Layer 9 of a small transformer language model trained on English Wikipedia (14 layers, counted from 0, width 64).
A neuron's activation on a vector x is SiLU(gate . x) times (in . x), where the dot is the dot product.

Input weights of the MLP neurons that the questions are about. A number n stands for n times 0.0098.
n31 gate: 10 6 -16 -2 37 -26 -17 -9 28 42 5 -54 -10 1 9 37 0 33 -15 39 1 -39 11 32 2 -19 20 82 -6 -7 57 -12 -17 26 -19 39 -65 36 -14 15 -6 -12 -51 37 -47 -36 78 -14 12 -1 -25 -3 -4 -57 0 -42 -10 41 -36 26 11 -11 22 24
n67 gate: -37 21 35 0 -2 -15 17 -71 -4 23 7 13 45 -34 -34 39 25 -35 0 40 -12 -15 -25 36 -17 -26 61 31 2 -4 -35 -62 -13 8 8 -8 -24 -9 -29 18 35 -29 -8 33 17 1 5 -43 29 -81 2 19 14 22 12 -34 4 -18 8 4 17 20 8 40
n88 gate: -47 26 -22 -37 44 20 -21 -41 -46 7 -2 -38 36 -7 0 1 16 10 45 2 -62 20 -35 14 -4 -17 -35 15 -54 -13 11 -29 55 -38 4 6 -6 94 -51 1 0 -31 31 -12 -17 31 -4 2 -27 -29 18 -15 -26 31 -20 -13 39 -17 -6 -23 69 18 -9 24
n113 gate: -13 41 18 -23 4 -16 -28 -13 -39 14 -19 3 -32 22 -7 25 14 -34 -1 -5 -37 11 -9 37 42 -29 10 -6 28 -17 -21 15 46 -46 -37 21 -20 55 -11 -34 65 -2 -53 -14 -24 12 -50 16 29 35 -7 13 -39 -29 43 -52 0 13 17 -29 10 35 -30 61
n121 gate: 28 -20 8 -58 -8 58 5 -9 2 -5 7 -18 22 -33 -20 1 40 4 -46 -17 20 8 -18 43 -23 -6 30 2 -15 9 20 -19 8 39 -53 -4 -11 15 -36 -5 55 -70 22 -22 37 24 4 -19 6 -12 -45 18 27 8 -20 37 38 26 -14 -1 2 -32 14 -73
n125 gate: -65 19 -17 -2 4 7 35 14 1 -40 7 22 -35 12 -22 -33 78 32 -19 6 9 10 -7 31 27 36 -15 20 -21 47 -22 15 18 -38 -43 13 19 38 5 2 -5 -20 43 8 21 -11 33 27 -39 35 -38 25 -10 9 24 3 24 -2 24 -11 18 78 -19 -8
n160 gate: -18 24 -41 22 -20 -7 71 -17 4 72 8 -36 16 -29 29 -77 24 22 12 45 -1 51 16 23 9 -27 37 -38 51 5 -9 -41 -10 12 -39 -2 -15 41 -30 -51 -12 0 13 -46 -15 0 42 -12 36 22 27 4 17 7 31 -4 -6 -24 0 -3 -12 8 -20 -14
n31 in: 0 49 33 10 -36 -59 -26 80 4 23 21 -61 -4 11 -2 35 -6 -44 -10 -26 15 -15 -27 15 51 19 -18 5 13 5 24 19 8 -2 -11 -21 7 -65 19 7 7 -25 -11 -58 -6 0 16 34 0 -21 37 17 50 -23 -66 -19 8 39 -7 -25 2 -59 0 13
n67 in: 23 7 -28 -46 19 -12 1 14 33 -37 -4 -13 -11 10 -8 40 -13 75 35 13 8 -6 1 -31 -17 10 -13 14 0 -2 33 -29 -43 27 22 -10 -6 -15 -21 -13 10 22 46 3 -7 22 -1 -60 -3 -10 46 -4 -20 7 40 -10 -5 0 1 -60 48 24 -10 24
n88 in: -2 20 -5 -12 -49 40 -9 3 -12 21 -39 -20 19 -35 10 -20 22 20 24 7 -34 0 4 -69 -39 -62 6 2 -37 -17 -6 4 10 -24 11 4 38 25 14 -25 15 -13 -31 23 -17 -22 -23 -21 -15 -14 29 13 22 -32 -21 26 17 -48 44 -40 -9 8 -43 43
n113 in: -7 8 -20 -13 -2 -51 39 -39 34 37 4 37 -21 2 -26 -13 -26 -5 24 4 16 1 22 -11 -6 -37 32 6 -28 5 -34 -18 -38 8 -30 6 28 22 28 50 -5 -65 -21 21 13 12 15 3 44 28 -10 -3 27 16 -22 49 -17 -13 -6 -12 -14 -12 -2 -26
n121 in: -20 5 -4 7 -4 14 36 16 -12 18 -2 -3 11 13 23 -13 38 11 -25 40 -25 -22 -23 -9 10 42 -14 42 -39 -24 -11 -32 -8 -10 3 -5 -7 30 81 -29 34 -3 9 16 -6 3 48 2 28 17 6 11 -44 -23 -12 42 6 -22 26 -37 -12 9 -29 -5
n125 in: 6 -25 39 19 -1 34 21 4 -21 -23 29 -11 -32 -42 11 51 7 11 -32 55 -23 -7 -16 16 47 7 15 4 -10 50 26 -32 -38 16 0 -48 -15 -29 11 -40 -9 23 -20 -25 -16 -28 21 -15 22 20 2 19 22 7 48 1 -8 22 11 -8 -20 30 14 30
n160 in: 8 -49 -1 19 50 13 32 26 14 -3 -27 1 -52 -19 65 -41 -11 -20 -36 16 24 -32 -6 -37 -25 -13 4 -4 5 -36 11 -5 13 5 28 -3 16 16 33 32 -38 2 17 44 -13 -34 14 52 16 38 -15 20 -27 -12 10 -17 -13 40 26 -32 28 -22 6 48

Each question shows a token from some text and the vector x that enters the MLP there. A number n stands for n times 0.033.

"rd": -14 -47 20 12 22 -4 6 19 38 -8 15 1 29 -9 27 24 3 33 -1 -21 9 30 -7 -11 -12 27 -35 12 -6 -16 -13 23 4 15 -28 -40 30 -16 -16 -15 11 -13 -16 -1 10 -4 1 20 23 -41 -41 1 15 23 -20 -19 -14 3 22 25 -10 -2 1 -9
The neuron with the highest activation: n88

" ": -19 -32 -14 2 13 -13 2 3 -16 -3 -8 -40 37 -11 8 18 -44 22 -20 -7 7 -17 4 -22 14 13 12 -29 6 1 -14 2 -34 4 -33 6 -9 -18 29 -5 -11 -21 31 9 -20 34 36 3 15 9 -16 15 22 37 -24 -19 9 4 -6 -8 -27 -31 -1 -9
The most active neuron and its activation: n31, at about 0.71

" (": -20 6 -23 37 18 9 8 -10 32 17 -11 -13 41 37 -8 -12 -32 -8 15 -13 7 12 -21 -12 -5 5 24 -27 -3 -5 -17 4 4 -19 -1 36 -3 -49 30 19 -4 21 -16 -24 6 9 10 22 2 12 9 -21 -28 67 -34 16 -19 -23 0 -11 4 -10 -3 -14
The neuron with the highest activation: n125

"na": -5 -5 -9 -4 -4 -36 -3 13 30 -17 1 7 -4 28 7 -1 -14 -39 18 -25 -2 16 6 -2 19 -3 -5 -22 4 40 -12 -1 3 4 1 -17 50 -4 30 -11 -7 -3 -12 1 -3 25 3 19 15 -8 4 -4 -3 4 17 -1 -45 -29 -1 5 13 -34 -9 19
The three highest activations, in order: n113, n125, n88

" when": -33 -11 16 3 -3 41 -29 12 3 -39 -21 -21 5 -48 -11 15 23 -14 -7 10 -7 -18 -9 -39 0 -14 21 -1 12 -26 -2 -14 -38 -5 12 16 3 8 -5 11 1 -7 5 8 4 -3 -13 20 -21 18 31 3 29 31 -14 9 -39 17 13 24 2 -7 11 8
The most active neuron and its activation: n113, at about 0.2

",": 9 -7 3 9 -24 22 -17 10 -9 -7 -2 -6 25 0 -17 29 -18 8 2 7 23 5 30 -20 10 5 2 24 -9 -36 -10 10 -31 0 41 1 39 -19 15 14 -8 -9 9 -16 -34 11 -10 11 0 -22 -1 -5 -12 0 -9 -14 -29 10 -12 67 -4 -3 29 17
The neuron with the highest activation: n121

"0": -22 11 -15 1 -22 -22 -12 3 14 24 6 5 12 9 -5 -8 -38 -19 6 -32 44 -20 -5 -22 47 0 5 -1 -4 -8 -4 0 6 -5 7 -4 37 -15 -11 -23 3 -19 -11 -14 -36 -4 -3 -24 23 -40 -18 -12 -34 33 -30 40 6 9 2 26 13 29 -9 19
Which two neurons fire most, strongest first? n125, n160

" territory": -16 -4 6 -31 -9 -5 -2 6 -12 -21 -32 24 28 4 33 5 -2 -2 32 18 14 -11 0 -3 13 3 -25 -22 2 24 -7 18 3 -6 -13 10 31 -1 -31 8 -5 34 14 12 22 -42 -7 1 -13 -12 -16 18 9 43 -19 -8 -45 9 1 -7 7 -15 14 3
The most active neuron and its activation: n121, at about 0.65

" |": -26 -19 -3 14 15 -26 7 -14 14 -4 10 -38 28 -10 -18 8 -31 7 2 -2 8 -29 -8 -24 22 -3 -3 -28 3 -19 1 -14 -17 3 12 -5 0 3 -2 10 -22 -12 -11 40 -11 5 2 -16 -20 0 -10 -22 1 47 30 -6 -65 -9 -1 -2 -1 -5 -13 -6
The most active neuron and its activation: n67, at about 1.6

"1": 18 -18 -17 -5 -23 -34 11 6 12 14 12 -4 28 -12 8 -3 -29 -16 -27 -5 53 10 -34 -28 31 20 -25 -10 -6 -14 13 15 1 9 8 -6 -10 15 26 -5 -10 -39 -12 36 -20 22 0 14 -18 -31 -43 -12 14 2 -18 -28 19 4 -22 15 -27 -20 -8 11
The most active neuron and its activation: n31, at about 3.1

"var": 3 -9 3 4 10 -28 14 9 32 -16 -31 15 8 43 8 -3 -9 -19 15 -45 28 1 -29 13 1 -32 -17 -22 -14 29 28 10 20 -2 -7 18 49 13 39 0 -1 -2 2 -5 10 16 7 15 -8 16 6 -34 -18 -7 9 17 -16 -16 5 11 -18 -28 -6 -11
The neuron with the highest activation: n88

"6": 25 -9 16 9 -38 -15 -15 3 12 12 -14 18 17 -18 19 -9 -12 -24 21 20 29 -4 2 -42 19 -16 6 -14 1 -38 10 -4 -28 -9 5 16 -7 -9 -1 -20 16 -17 29 -18 -28 15 33 -7 7 -33 10 22 -28 5 -27 27 -1 20 -15 34 -25 7 18 31
The most active neuron and its activation: n31, at about 0.25

"7": -12 -16 8 1 -19 -53 12 -21 24 5 1 37 8 -27 26 -2 -15 -18 -21 31 42 -8 -5 -21 -27 6 16 -15 -4 -4 25 -3 -17 0 0 27 46 10 -7 -17 13 2 19 34 25 -30 12 -2 -2 -5 -1 -22 19 -15 -6 11 -6 18 -29 6 -27 -9 8 -27
The three highest activations, in order: n160, n125, n88